Layer 12 of a small transformer language model trained on English Wikipedia (17 layers, counted from 0, width 128).
A neuron's activation on a vector x is GELU(weights . x + bias), where the dot is the dot product.

Input weights of the MLP neurons that the questions are about. A number n stands for n times 0.0042.
n9 (bias -0.148): -4 -17 -2 31 4 21 -47 2 3 1 -8 72 -1 -37 -13 34 15 18 4 38 -20 56 32 -1 -8 0 -32 4 -26 -2 -15 -18 14 -10 10 -20 -15 10 2 -53 2 -23 -32 21 4 27 -5 7 26 16 -22 -22 -23 17 8 7 14 24 -48 22 48 -13 23 -33 8 22 -53 29 -27 26 7 -40 16 20 -1 12 33 -19 1 6 -7 -26 -18 -26 -47 -1 22 -13 -14 -13 14 44 17 -37 -31 -39 -10 -16 20 -41 40 35 -11 43 31 -7 56 5 20 0 -14 -36 -8 23 12 52 -58 27 21 -43 -16 39 34 15 -28 -12 -3 -52
n14 (bias -0.105): -57 18 48 19 -7 17 34 14 33 66 -15 -2 -8 13 -30 34 -16 -15 6 -7 -31 -32 -11 10 -37 10 -10 -43 16 -18 -21 -27 27 6 -25 46 -7 17 -21 2 18 -29 -33 31 -36 32 -36 21 13 40 -15 -35 -12 13 13 8 14 -35 25 -4 -12 -27 36 28 -45 -11 22 -27 28 16 -1 10 -18 19 0 -1 34 32 -13 -27 -14 -12 75 16 2 -17 -50 -32 -4 6 -7 7 10 -20 20 7 -7 3 12 -33 34 -21 -9 34 1 23 -31 18 1 -58 2 -18 36 31 9 18 -31 30 18 -9 -6 -6 14 -3 -17 -14 -41 0
n25 (bias -0.136): 23 40 -1 -11 7 28 -8 6 46 57 -18 6 23 -65 -69 15 -20 -12 -22 10 -28 -16 -33 -8 9 33 -22 11 -20 -5 -10 -32 -57 16 -47 -26 9 -9 -57 -10 28 0 12 -38 -7 -5 -25 -14 14 8 -1 -12 9 32 -39 77 -18 3 18 -16 16 33 2 6 -5 51 22 -4 -5 3 2 0 -1 26 6 19 8 -18 28 -8 8 -11 -55 -43 4 30 -21 -39 39 -18 21 -26 26 5 36 -33 16 -27 46 -11 28 19 9 -4 -7 -19 -25 -43 27 -22 2 2 11 -2 4 23 20 12 -24 24 -3 -41 20 12 -3 -23 21 -13
n47 (bias -0.106): -9 -10 -18 5 -22 24 -32 -11 30 19 -11 28 1 38 -2 -43 -43 -14 -12 -8 -6 -19 32 -7 16 55 -23 -10 -7 -42 -17 -57 -43 -7 14 13 31 52 -10 -13 -9 30 6 -8 2 -29 -6 -29 -34 -13 -5 15 15 -13 -7 7 42 15 30 -9 39 55 -9 23 3 6 -16 -16 -5 2 -11 -21 -36 -40 3 2 -52 -31 34 71 51 -14 10 -39 -18 -24 27 -44 -29 -45 9 -23 9 -30 5 -14 40 35 -29 25 9 12 5 10 14 4 -1 -18 22 -19 10 57 20 52 -20 -2 15 -8 -30 -10 10 66 10 20 0 30 10 34
n104 (bias -0.235): 64 -25 63 -4 31 -30 -79 -51 10 31 -30 57 -20 -53 1 -51 45 48 -19 32 -11 -33 -11 19 51 -6 -2 9 8 47 46 -32 -5 7 -46 15 -7 -18 10 -21 -18 -43 -49 -24 13 -15 1 -21 18 25 26 -18 6 -25 -24 57 -17 12 42 40 -16 32 -21 -13 -7 35 22 17 44 -21 -37 -27 -55 -14 -1 3 17 -16 41 -15 -1 5 9 -21 -4 20 18 -27 -26 -5 38 56 26 -13 28 -7 -12 -21 31 5 -13 -26 17 -53 1 -44 24 -18 -31 17 6 13 -21 -2 -7 12 -2 21 -9 -3 -17 16 2 5 43 36 -32 -13
n128 (bias -0.118): -21 -40 -21 4 -4 -23 7 -15 6 0 -9 36 -6 -66 -30 -23 58 42 32 8 26 -4 27 -7 21 -11 -26 -3 25 10 15 31 -5 11 28 42 -14 -6 -19 33 -14 -41 -39 -8 -2 3 -15 -34 -19 12 -11 49 -73 26 -22 23 -20 -22 -35 -10 3 -36 27 41 46 14 -2 2 -42 2 -20 -29 -27 10 49 19 -32 10 29 -18 13 13 15 -53 -34 -45 -15 -10 80 -94 -38 21 7 19 12 -2 -31 -37 -16 23 -15 -4 4 31 -4 58 14 10 -34 -44 -21 44 -12 -18 -2 -4 24 20 9 83 13 20 18 2 19 73 12 -28
n137 (bias -0.188): -20 -7 -6 8 -17 -5 6 -33 22 -5 -13 -34 -17 41 -45 2 27 -23 6 9 -9 2 13 43 49 54 -2 9 -33 -34 -20 -13 -12 -11 -21 1 10 14 -7 -6 13 -65 -55 18 -25 -22 17 13 16 -25 -14 -32 -18 -39 -38 10 -19 24 18 -12 18 -11 -24 29 28 41 2 29 36 -38 56 -2 -31 -5 10 5 11 -51 -10 41 21 -23 9 -3 44 59 17 12 46 58 3 22 12 -15 6 -5 41 -19 17 28 17 -14 -4 -25 18 -17 -38 22 9 -6 23 24 23 -15 -21 37 -53 -28 -26 55 9 -6 -3 -12 41 -39 -53 -44
n151 (bias -0.170): 27 -35 5 -16 -4 24 -1 38 -2 -7 -6 -40 21 -17 6 -3 0 10 11 -10 -25 20 -22 33 6 -3 -54 -7 4 -23 -28 25 45 29 -32 -15 -25 -10 -26 34 -6 8 5 -45 -7 -8 13 -64 10 3 2 23 -6 2 33 24 -5 26 -29 48 22 -22 57 14 12 -10 29 -9 25 10 -37 10 -16 42 42 19 14 21 -11 -1 -19 -31 4 9 9 -30 -32 24 -45 -27 12 -38 -29 21 2 32 -12 35 -3 10 -60 -13 -55 -57 -7 -11 -13 -9 12 2 4 -22 -8 9 18 54 -6 20 38 -36 -25 29 21 -41 21 -15 69 32
n178 (bias -0.190): 0 -2 -2 4 68 -2 6 -5 57 -13 -19 2 26 11 -46 -34 12 -53 31 -32 29 66 -10 -77 12 31 3 18 8 -34 -13 6 5 18 28 -19 -9 5 -3 -17 -3 -45 44 14 -5 -11 16 -5 -15 25 1 10 -14 44 28 -37 20 18 20 -20 15 -15 -4 27 -27 -2 -14 -13 5 16 -13 78 10 25 23 8 2 -26 -27 7 12 -8 -53 4 -10 -9 -8 -1 -6 -27 -3 -37 -26 5 39 -73 5 5 -31 -19 12 23 21 -7 -15 12 53 -28 14 2 19 11 37 -9 24 -39 -17 6 9 13 -53 -2 -11 -60 -31 34 -7 19
n197 (bias -0.186): -7 35 16 -35 18 -10 -6 2 -29 -26 15 -15 -14 -30 -22 -23 9 12 3 -27 -11 -31 3 -14 10 53 25 25 -38 22 -7 26 41 -26 -6 19 -6 -19 7 -23 15 6 -45 5 30 -53 -7 22 -19 -37 -5 19 4 9 -65 -11 -36 18 4 -4 1 8 -14 30 7 -30 25 13 -22 16 -20 27 -6 23 2 52 -36 1 25 27 39 7 33 -28 2 -9 2 22 5 -18 1 1 6 -20 -9 -17 1 -56 29 -38 46 20 63 2 55 -33 29 43 -27 -13 -8 16 -12 -10 45 17 -31 -54 -24 2 -11 22 16 -17 22 17 6 -7
n228 (bias -0.159): -15 13 -12 -3 9 -28 -15 50 3 6 -45 -62 16 10 1 0 38 6 -45 26 39 14 21 -11 31 -49 14 6 32 -3 37 2 -7 15 29 28 48 -11 28 34 37 -23 -61 57 2 7 -10 -20 10 -2 -13 10 43 56 -13 15 45 -12 -2 16 -7 -27 6 40 -13 -17 16 -33 -48 -8 -58 1 -49 -58 44 -18 -5 23 -57 1 -45 25 -21 -12 8 4 -61 17 31 -21 -9 24 36 15 9 14 -31 44 -5 -11 -4 -21 8 -17 -21 46 37 12 -42 -13 -36 35 -33 12 -20 14 2 -2 -25 -32 -11 23 5 -10 -27 3 57 -26
n233 (bias -0.111): -40 -10 -10 -70 -16 13 16 10 24 2 -60 -33 29 -3 -20 7 8 -2 -43 62 -37 38 21 35 43 -16 -40 -19 32 2 -36 -13 46 39 41 -9 13 -6 39 10 34 -11 -39 38 -4 -15 -46 -5 31 9 10 15 -18 -50 4 32 28 -12 -9 32 -23 -19 26 -30 -4 19 53 -11 -3 30 -5 38 3 -16 -6 -35 -2 59 -15 -4 2 47 21 20 -17 -17 3 -15 -28 9 -43 13 -6 -17 19 -67 11 -54 17 21 23 5 -14 35 19 -4 54 3 -23 22 -11 -9 7 -21 -52 33 36 -38 18 -24 6 -39 -40 23 -84 -23 25 14
n250 (bias -0.207): -9 48 -3 11 15 42 11 18 15 29 -86 69 31 -6 -61 9 -26 -9 -20 27 42 -5 11 2 11 -17 -57 12 -37 -36 61 -25 22 -6 7 -34 5 4 28 -6 -30 -7 25 12 -39 -26 6 24 -10 14 -27 -29 5 4 10 15 22 8 11 38 -7 -42 31 -3 -25 1 -8 89 15 59 21 -14 8 7 57 -38 4 43 -9 -42 -16 -8 -9 15 72 61 -16 0 -16 -4 35 -33 24 -6 -11 22 -13 -15 -20 -25 -36 -52 22 39 -30 -45 -21 4 -6 -13 16 -42 -40 -15 -24 5 -38 16 36 -60 -30 -33 27 20 10 -27 -74 -13
n362 (bias -0.155): -38 13 -5 -45 13 -16 -48 30 20 -9 69 14 19 -7 27 2 -6 21 -47 -25 -30 1 0 -18 27 -7 -35 52 6 42 -18 22 14 8 1 -17 17 25 45 -8 -44 -33 -6 40 2 6 -9 5 -16 -1 -29 8 34 -5 -53 -8 3 15 1 48 58 7 53 -26 -12 5 -3 19 1 -6 -18 30 -31 -34 9 -16 -13 24 -1 -11 -75 53 14 31 -16 5 -36 -10 18 9 -30 29 -37 21 68 -78 52 1 -61 43 -59 -32 33 -20 11 -6 -1 26 36 14 -29 27 31 -36 -3 -25 -8 10 44 -29 -9 45 -8 -10 -69 -21 9 42
n381 (bias -0.222): -5 -13 -7 24 27 19 16 14 4 21 -29 3 25 -10 -22 -17 -16 34 8 11 -18 17 -2 48 45 -60 -8 -36 -45 2 -19 -15 -17 -1 10 29 16 21 5 -34 -8 33 11 18 21 -66 -5 -2 3 -8 44 -40 28 63 -10 -18 28 27 15 -3 12 -46 5 -31 0 -13 1 -45 -21 1 -26 -49 18 -6 10 1 -22 -14 -16 19 31 -27 41 1 -7 49 53 -10 24 -3 -35 44 -11 -14 9 57 -23 -40 14 14 -14 3 -34 -34 -8 -16 -5 -67 46 19 -7 -57 27 33 -5 0 5 68 -27 -26 7 22 37 -33 11 24 -66 -3
n431 (bias -0.135): 10 7 -14 -17 -40 6 -59 -37 -41 -23 -9 29 33 1 15 9 20 17 -5 16 -12 35 74 2 47 16 -23 25 12 -1 3 8 7 -37 -5 7 -19 19 -9 39 55 55 -9 -21 -12 12 -33 39 37 -48 -20 -35 41 -29 -14 22 6 9 1 12 -10 -14 8 48 26 -25 -23 -11 -38 -29 -38 -29 21 -23 -12 12 -9 -15 -12 -23 3 56 1 -32 -51 3 2 -6 6 10 -25 17 28 28 -2 -45 42 -48 -33 -55 27 12 16 11 17 -25 15 16 17 -28 15 -15 -38 21 -18 51 -22 -42 -7 2 -7 20 42 43 22 17 -27 58
n473 (bias -0.116): 13 1 3 -2 29 -19 29 -37 -27 22 -4 -21 23 9 1 24 21 -30 -18 25 25 19 -4 -7 -26 -1 2 72 44 6 -19 -22 29 -29 -23 15 3 8 -5 5 -10 -18 -41 -3 32 19 -30 12 16 -29 32 5 -58 48 -29 31 12 15 29 -18 35 -14 -34 13 1 -16 -44 24 1 20 -9 31 1 -48 20 70 -20 -45 -4 29 -25 -2 14 14 -42 8 0 44 -38 -17 7 9 18 -25 4 -56 -27 43 -39 41 19 -49 8 -41 16 -17 8 -21 22 -11 -2 49 2 -45 -7 -15 -29 -49 1 21 -23 9 2 11 20 24 24 7
n491 (bias -0.174): 22 32 8 -16 35 34 16 -32 16 -54 -43 16 -15 -12 23 -11 24 15 6 -51 52 53 16 13 45 -30 2 -21 -12 42 4 -22 37 -2 -4 2 3 8 -21 38 27 -13 -29 -3 7 3 8 -3 35 -27 23 -15 -41 -31 -38 3 -43 40 -30 2 -2 18 85 40 11 11 -34 49 12 5 9 -17 -11 14 -26 -36 21 0 4 -42 13 -1 4 -4 33 -14 1 -16 -22 -27 -32 36 -5 -27 10 28 36 3 -15 -32 -27 -18 6 -49 -14 30 35 -24 -15 39 -9 59 31 -27 31 15 8 -53 -67 24 -16 -43 10 -51 -2 -30 -24 31

Each question shows a token from some text and the vector x that enters the MLP there. A number n stands for n times 0.071.

"\n": 16 3 7 -14 -4 6 14 -25 -2 -7 12 28 -30 10 -40 -16 -14 5 54 -1 3 -16 -24 -17 -4 -17 14 -5 4 9 29 -13 -16 18 -17 -23 1 -14 13 36 8 26 1 0 -4 -26 14 16 24 -10 -18 -21 -18 21 13 0 26 -9 -1 25 -36 9 37 -14 -23 -9 -11 -14 -4 -24 5 3 -4 43 17 13 -18 2 -40 46 4 5 -17 10 -62 -13 11 11 -3 -11 -10 -3 15 -9 3 20 22 17 37 26 6 -35 4 -6 27 -17 -4 4 -19 -8 -19 16 8 2 -3 0 6 -6 18 19 -13 1 19 12 -20 -29 1 -12
Which neuron lights up most? n25

"s": 13 -1 -15 -7 -13 3 35 27 -19 -17 24 35 -4 -1 4 9 7 40 57 -9 -26 -12 -21 -36 -16 -24 -4 -20 -13 -8 18 -15 -51 -6 15 -2 0 2 31 -4 -2 35 -10 9 -25 -7 -6 4 7 -14 -31 -12 2 29 38 -27 -2 21 -4 21 -11 25 -11 -9 10 -7 -2 -10 -1 -21 3 8 24 25 7 -10 -11 20 -45 12 -4 15 -20 -24 -23 2 25 -27 -14 10 9 -5 3 -24 29 -6 10 -29 19 6 15 22 10 6 0 -14 -6 -14 24 -11 -45 47 -21 29 -30 -7 -6 -15 7 27 14 5 13 14 -14 -15 -16 45
Which neuron lights up most? n431

"ack": 38 36 -37 10 -33 -1 3 -24 3 -1 38 5 13 -13 28 -28 -13 0 59 1 -23 5 -5 -26 1 -28 27 4 -26 7 24 14 -37 7 -30 -21 32 -20 -4 18 -17 18 22 -4 14 -13 -42 9 -1 -15 -6 -27 -36 27 3 16 -4 14 1 6 -23 0 15 -23 -11 -30 -21 -14 10 -24 18 0 21 23 9 1 29 20 -45 9 -4 5 -3 0 -42 -18 12 20 -6 29 11 -7 18 -3 -7 6 4 3 8 17 16 24 -5 4 31 -20 17 -7 15 0 12 25 7 -3 -21 -32 -19 5 -16 19 -12 -36 11 -18 11 4 -3 7
Which neuron lights up most? n431

"ty": 23 9 -2 13 -5 20 12 14 3 20 34 51 -35 0 14 -13 -32 -23 37 -18 -5 -9 -16 -25 -20 3 11 -2 -25 2 46 5 -17 9 -16 -19 40 7 -4 4 -5 8 33 -9 8 -24 -20 -7 -4 -30 -19 -19 2 25 16 -16 -8 31 -4 -3 2 7 16 7 0 -4 -18 -27 13 13 21 -1 -3 11 1 -4 -9 42 -72 -6 -7 -6 3 6 -13 -18 -11 4 26 31 -5 -39 20 -10 10 1 -3 10 22 24 -2 -4 -9 -6 34 -37 -21 -21 26 -12 -31 32 -10 -3 -14 14 -3 -7 -18 25 1 -6 2 -2 -4 -16 0 16
Which neuron fires most, and how strongly? n25, at about 1.9

" attack": 29 -6 23 10 -18 -11 7 11 -11 0 25 23 -29 -5 32 -25 -5 2 46 1 15 15 -11 -41 -11 -26 18 4 -55 -1 28 4 -23 0 -11 -16 -6 0 -12 15 3 45 -1 -5 4 -2 -10 -2 -7 -7 -4 -20 -38 41 -10 -7 -17 9 0 6 -32 11 16 -28 -9 -19 -4 -20 12 -11 17 40 17 16 -4 10 12 43 -64 18 9 -12 -8 -6 14 -4 -29 0 10 -21 -3 19 45 -25 -10 0 -2 5 19 17 8 -11 -1 -15 7 -11 -2 -27 3 14 -23 34 -10 4 -25 -1 -2 -18 -14 32 -2 7 20 22 -7 -15 -2 24
Which neuron lights up most? n491

" in": 20 33 32 -21 -22 -1 16 17 0 -4 23 19 -33 -16 2 -15 9 -13 73 -30 2 -1 -4 -24 -25 -17 23 -27 13 -3 3 5 -16 -8 -3 -41 8 -19 -11 17 1 38 14 23 -18 -32 14 14 1 4 -26 -22 -5 24 5 29 10 -3 2 28 -11 -3 30 10 -41 -15 4 8 -16 -23 -24 21 13 20 19 12 -36 -15 -10 8 13 20 -33 8 -31 11 6 4 -22 4 -15 17 0 -41 9 -7 11 -10 5 10 -4 17 -20 26 21 -8 -6 32 29 -11 -38 4 -9 -8 -3 -5 -9 -11 15 32 -5 10 -7 30 9 -23 -18 -1
The three highest activations, in order: n197, n431, n178

"les": 33 -22 6 -13 -38 0 18 -15 8 2 27 10 -37 3 28 -4 15 25 55 -31 -10 -12 -13 -7 16 2 10 2 5 3 34 18 -28 -9 -14 -4 -7 9 -27 -1 -14 19 -30 3 -9 -2 2 -3 16 7 20 -29 -41 3 -21 12 -30 -12 -9 23 -56 -21 5 -12 18 -7 3 -2 -27 -21 25 32 17 26 -9 11 0 10 -43 8 -28 14 -17 20 -8 6 6 -1 -1 -1 -4 33 35 17 14 5 -35 5 20 -10 -13 -13 -10 2 15 -16 -9 -4 33 -3 -17 16 21 -26 -27 15 -17 -3 2 47 -9 -8 46 28 -4 -20 -6 1
Which neuron fires most, and how strongly? n128, at about 2.5

" |": 22 28 23 -10 -1 6 22 22 -27 22 24 54 -26 -19 9 -2 12 -17 32 -10 -23 -7 -25 -2 -3 -29 31 -18 24 0 16 6 -13 11 -17 -33 14 -11 3 16 -12 33 28 33 -33 -24 13 -7 7 -13 -19 -4 -5 -8 -9 -10 16 10 -16 18 3 16 16 21 -29 -51 -15 -21 10 -4 28 -14 -9 27 42 -4 -16 -31 -23 -15 -1 18 -25 -17 -20 -5 3 9 -29 40 1 -18 17 -9 -18 -4 27 -4 7 10 27 -17 -7 3 7 -8 17 10 -1 -6 -26 16 1 -11 -32 -20 1 -2 21 23 16 -27 -17 22 4 -38 49 -6
Which neuron lights up most? n25

" ": 51 -18 -15 -56 -6 14 38 16 -19 13 41 -17 -26 16 5 -34 19 -15 40 -19 12 -34 -7 -31 -9 -40 -3 -4 17 -13 25 -11 -33 32 -1 -17 -10 -22 4 26 -7 13 5 -3 -25 -4 -3 11 -15 -17 -10 10 -15 14 14 9 27 19 4 19 -5 -2 6 -5 -12 -18 13 14 6 -7 26 13 -7 14 19 14 -12 -5 -7 -3 19 -14 -28 -8 -65 -21 18 -16 -9 33 -9 17 8 -40 17 -27 17 10 21 27 7 3 -6 -8 23 3 2 -7 19 -15 -16 15 4 19 2 7 -5 -9 15 24 -13 -18 8 23 -13 0 -1 20
Which neuron fires most, and how strongly? n473, at about 1.6

"\"": 9 -16 2 -10 10 12 2 11 -22 14 -5 46 -24 -10 5 1 -16 13 50 -10 -34 -43 -21 5 -8 14 21 14 -11 17 24 26 -31 6 -10 -27 20 8 3 5 -26 16 37 -10 -15 4 -35 -15 1 -16 -14 -12 -27 0 36 1 30 -3 -24 4 -16 4 18 7 -21 2 -33 -17 1 -18 7 27 -24 33 8 15 -10 4 -49 9 -21 9 -17 8 -8 3 14 1 -21 35 -35 31 11 15 5 -4 -7 10 17 37 -9 8 -2 11 34 6 4 43 24 18 -14 5 -11 -6 -7 0 -15 -22 -25 48 -14 -13 -10 -7 -6 -46 7 7
Which neuron lights up most? n362

"cc": 36 -43 7 -21 -16 0 30 20 -14 -5 4 -10 -32 26 3 -30 13 22 19 -31 9 -16 -44 -8 -29 6 44 -1 3 -6 26 8 -47 25 9 -4 -1 2 22 -9 -14 2 16 24 -18 -37 -12 8 24 -3 3 -21 -15 14 -5 3 -4 14 -4 -6 -29 -4 -16 -1 -7 14 10 2 6 1 42 16 47 23 26 -18 -41 1 -29 -5 -31 19 19 7 2 -31 -6 30 -5 4 45 -4 38 -8 19 14 -7 7 12 7 12 -8 18 -6 19 -44 -17 -15 -12 -1 7 19 -10 -6 -48 -14 29 15 -34 30 -4 -11 14 -1 12 -8 -8 -5
Which neuron lights up most? n137

" un": 20 7 -12 -42 7 -4 22 15 -24 27 26 -3 -44 -4 1 -29 31 10 32 6 -5 4 -11 -44 0 -18 -1 -11 -8 8 33 15 -12 26 5 -9 -29 -16 12 25 -5 14 -18 -12 -9 -14 11 -2 4 30 -23 -24 -9 25 11 -22 -21 17 -26 40 -29 -4 25 -15 -2 -1 -15 -10 -7 -1 29 20 30 7 22 18 -4 18 -42 3 -36 22 -12 -27 -24 -24 -15 13 0 -9 9 6 26 -8 2 -1 3 16 31 24 -7 15 -3 8 15 -21 -29 5 -17 -12 -22 25 -19 14 -40 29 6 -18 2 37 -27 -4 22 -4 11 -11 27 15
Which neuron fires most, and how strongly? n128, at about 3.3

" ex": 6 -38 13 -14 0 -5 22 26 -22 11 19 8 -22 10 1 -15 -4 -8 57 17 -23 25 13 -25 -22 -18 -10 -23 -1 -26 29 3 -32 24 12 -13 -25 4 6 -10 -18 16 2 3 -14 -2 0 9 13 -23 -10 -1 -27 49 -1 -1 7 6 21 29 -11 24 10 -13 0 14 3 9 2 -24 13 1 -14 19 11 19 -24 -7 -22 -1 10 6 -23 14 -62 -18 17 -13 -31 15 1 8 31 -25 -1 -3 6 6 -6 15 3 -29 -24 8 47 -19 -35 48 7 -15 -15 7 18 14 2 15 -27 -9 13 29 -15 4 0 31 -16 -14 -11 36
Which neuron fires most, and how strongly? n9, at about 2.1

" Pla": -6 -37 6 -15 10 -32 17 8 -13 -17 1 28 -44 -18 25 4 26 0 16 15 3 -37 -18 -33 13 -24 8 -10 13 -4 11 36 -30 10 -23 34 18 6 -28 -7 -17 11 10 22 -21 4 11 11 21 5 -35 -22 -3 -19 34 -12 40 20 1 16 -15 -4 30 8 -20 12 14 12 -13 11 11 28 -7 -8 15 22 0 19 -69 5 -19 14 -1 6 -19 -2 7 2 -43 21 -2 11 17 -5 -11 2 -19 45 4 10 22 -24 0 29 35 -1 3 4 -12 5 6 -27 -2 6 -7 -18 9 -17 -11 14 20 -19 8 -10 12 -46 6 -16
Which neuron fires most, and how strongly? n228, at about 2

"it": -6 -18 3 -10 -6 -2 28 10 10 -30 7 40 -27 -2 -15 -18 -23 20 61 -13 -21 -15 -47 -24 -26 -21 7 -25 -29 -9 10 -6 -44 37 15 -30 29 27 14 15 -8 24 14 10 -12 -26 25 12 -1 -12 -24 -21 -9 34 -2 -19 -21 21 4 17 -9 -12 21 -8 19 -31 31 16 3 -12 11 2 1 24 29 -5 6 26 -33 -8 28 -4 -29 -6 -26 -2 0 -25 -18 5 -14 12 -4 -17 23 12 6 -14 14 19 -8 10 5 3 -8 -12 -9 -26 21 9 -21 28 2 38 -18 10 -8 -15 -9 -7 16 10 30 12 -1 16 -13 46
Which two neurons fire most, strongest first? n381, n47

" with": -48 15 4 -17 -2 26 -11 -7 -6 -14 37 38 -14 7 12 -15 -8 -5 65 5 -37 -20 -1 -33 -23 -30 16 31 16 11 13 -11 -38 18 17 7 28 -12 -16 17 2 33 30 7 -17 -23 -17 0 -23 -14 -31 -8 2 50 46 18 24 16 -5 25 -27 12 -4 18 -22 -14 -6 30 23 -3 -9 -4 2 4 8 -8 12 5 -46 8 -7 22 -31 23 -9 -4 3 13 -10 6 4 -2 9 -23 6 -19 1 12 -19 24 1 -4 20 9 14 -24 8 -22 12 -2 -20 1 -20 -15 -27 -4 -1 -4 -2 19 5 -14 11 10 1 -34 -23 -7
Which neuron lights up most? n250

" st": 0 1 16 -31 -10 8 -4 -3 -4 -3 31 12 -27 13 31 -42 -8 -16 30 -11 0 -32 4 -15 -11 -13 4 -5 -9 -23 37 -2 -35 22 -53 9 10 -9 10 0 -23 12 24 -18 -39 -15 10 -5 17 20 -22 -8 6 22 7 -13 2 -13 3 -10 8 -8 26 -18 0 -27 3 2 -25 16 48 23 20 18 7 -18 -12 7 -56 -9 0 35 -8 14 -32 -34 16 11 -6 37 3 -6 25 -5 26 6 10 32 8 4 5 -7 -21 -3 8 4 -10 -16 -31 2 10 -4 -4 -13 -16 31 10 -3 17 34 0 43 26 9 -8 -31 12 9
The three highest activations, in order: n151, n362, n14

" the": -16 34 26 -20 -8 18 11 -17 -30 -12 13 27 -38 0 -2 -6 9 -14 40 -39 -1 -1 -11 -17 -4 -15 25 4 4 -3 33 -8 -25 23 17 -30 28 -6 0 15 -2 24 17 10 -3 -7 -3 -5 -6 -8 -14 -14 -12 1 -11 -2 21 25 -18 -3 -28 -14 31 33 -9 -18 1 10 -11 -22 9 25 -9 17 20 -3 -29 23 -77 12 11 26 5 10 -49 -17 0 8 -9 7 -6 -8 39 -18 7 13 4 13 6 11 -11 -27 9 7 6 -21 7 12 6 11 -5 36 4 17 -8 5 17 -19 2 4 -6 -18 17 3 8 -43 2 5
Which neuron fires most, and how strongly? n491, at about 3.1

");": -8 29 -12 -32 30 9 -13 -5 -34 -19 18 30 -19 16 -2 -7 -4 26 27 -12 -21 -13 -40 -33 -37 -43 32 17 10 -6 -11 32 6 18 3 -1 3 7 21 18 -16 19 11 2 -8 -21 6 -10 14 -40 -25 -4 -28 10 21 4 20 -32 7 0 -37 27 -1 -23 -14 6 -1 -12 19 -23 37 11 10 21 15 25 1 -24 -46 10 -28 20 1 -2 -9 23 8 2 10 1 -16 6 24 19 -19 -9 -4 9 28 20 -25 -13 31 32 -19 2 11 -28 10 1 -22 51 7 1 -24 -2 -9 -9 27 23 -13 8 14 0 -2 -25 -1 10
Which neuron lights up most? n362

"ac": -1 -37 -6 -7 2 2 16 -3 -4 -1 18 -2 -35 0 6 -47 -21 20 49 -24 -18 -4 -1 -12 -7 -8 39 -15 -13 1 25 2 -32 22 -6 3 -17 11 -9 7 -4 10 -20 -2 -11 -27 22 2 29 8 -13 -14 -25 21 -25 4 26 -17 22 51 -42 13 -33 -18 -13 -10 -5 -6 1 -19 8 10 15 12 16 -14 -11 3 -45 17 -13 4 11 0 -41 -20 19 12 4 -19 36 22 28 -9 22 -8 37 30 23 4 1 10 -4 -20 30 -2 -5 38 -26 18 -16 33 -5 12 3 20 5 -2 -4 4 -33 -1 31 16 -26 -12 15 -14
Which neuron lights up most? n104

",": 18 26 28 -20 14 20 4 -8 -32 3 43 41 -31 1 2 -9 -20 -10 63 -3 -19 -4 -27 -36 -5 -10 23 -13 8 -17 23 12 -13 -11 -4 -51 18 -21 -1 20 -13 18 20 -6 -32 -41 8 -1 -17 -7 -30 -10 -12 32 6 24 39 -16 2 27 0 0 15 20 -21 -5 -18 -22 24 -6 0 -15 1 30 1 10 -5 -6 -47 12 -3 19 -15 4 -47 -7 8 7 -2 9 -7 6 6 6 0 5 8 0 4 11 -4 -22 5 13 35 -10 17 16 23 -14 -22 26 9 2 -12 -5 -16 -11 2 23 10 11 2 -3 -5 -30 9 1
Which neuron fires most, and how strongly? n178, at about 1.2

"ated": 10 8 -8 -32 -13 -1 -9 3 -33 -14 11 37 -21 -14 -29 -30 -8 19 39 -21 -5 -14 13 -9 8 -10 16 -5 -20 13 34 14 -21 39 -13 -35 31 4 17 33 22 35 35 3 -19 -9 5 20 23 0 -24 6 -9 38 22 23 6 -3 3 38 -31 -15 17 -38 -16 -20 -2 -18 13 -20 -2 6 28 11 7 20 4 27 -48 16 11 1 -17 7 -44 -1 2 6 -11 26 3 -5 7 -14 2 -19 -8 -14 10 24 7 9 10 -14 -9 -45 -12 2 2 -8 0 50 -13 3 9 1 -13 -27 6 -12 -15 3 2 1 -12 -19 -7 10
Which neuron lights up most? n431

" water": 22 10 -25 5 -7 21 16 5 2 -13 30 43 -18 -23 36 -7 -15 6 44 23 -20 6 -32 -24 3 -14 8 7 -18 9 45 8 -26 17 -26 1 -24 -20 -30 30 22 27 8 16 2 11 -9 10 -7 11 -16 -10 -33 31 -10 -8 8 10 8 18 -20 22 -5 -3 9 -7 -11 -4 10 -4 25 29 0 6 7 -5 8 36 -52 -12 -19 -10 -14 10 -24 -5 -1 -16 26 -8 -13 -5 26 -16 -3 -21 6 5 -2 7 -43 -18 2 14 26 23 -31 -26 24 5 -47 -7 -4 -1 -28 25 -16 -26 12 11 -4 -11 -12 37 -13 -23 21 0
The three highest activations, in order: n25, n362, n128

" an": -2 -1 4 -28 -24 12 23 2 -11 -6 3 3 -43 -7 -2 -20 4 -4 49 17 -19 -19 2 -11 -19 -29 1 -6 5 13 18 -8 -15 31 41 -28 21 -8 -23 27 -21 29 -3 2 1 -3 16 3 9 11 -8 -14 -18 26 -17 18 37 21 0 15 -15 15 4 1 -14 -14 4 2 -1 -8 14 -2 22 -6 -8 19 -13 18 -75 20 -9 11 3 -4 -43 -8 22 -9 -27 -1 9 7 3 -9 1 27 -10 14 0 24 -11 -27 -16 32 16 2 2 6 -17 -14 -1 21 8 0 5 25 24 -7 19 -9 -35 -27 34 22 -16 -46 14 13
Which neuron fires most, and how strongly? n233, at about 2.4

" July": 36 5 -37 -13 8 11 12 -2 -19 25 3 21 -31 -15 2 -42 -11 26 40 19 -18 -26 -34 -20 -17 7 21 5 -18 3 20 8 -29 -11 -34 -18 -23 2 -19 17 20 17 -29 12 9 -21 -37 0 3 39 -12 -43 -7 13 -14 -23 5 14 4 24 -11 35 18 -5 -4 0 13 -25 -11 19 44 41 -8 44 -8 6 3 5 -17 5 5 27 -13 -5 -33 -9 12 12 -7 15 -11 23 13 -39 3 37 -8 -13 12 17 7 -2 -21 5 18 -23 -28 -4 3 -6 -8 34 -14 -13 -8 21 -3 -7 24 47 -1 17 -1 -11 -6 -15 -2 -17
The three highest activations, in order: n25, n197, n104

"id": 15 -17 -34 -10 -21 -25 21 -10 -24 -13 3 52 -7 -18 12 9 -12 23 61 -12 -11 -11 -26 4 8 22 -9 -21 -1 12 25 -5 -12 26 -38 -37 14 -4 -8 3 -2 14 31 13 -18 5 -1 -1 4 9 -7 -10 -41 31 39 -10 1 4 10 18 -37 -4 8 25 -21 -40 -1 -2 9 -12 14 6 11 6 26 -14 11 28 -64 -12 17 4 -20 7 -3 5 -22 18 23 30 3 -14 -4 -21 -2 19 3 -9 34 2 -6 16 2 -17 15 -38 -3 0 17 -2 -7 4 -13 37 -3 -8 2 -2 -12 34 -10 -26 13 16 -2 -30 12 2
Which two neurons fire most, strongest first? n250, n151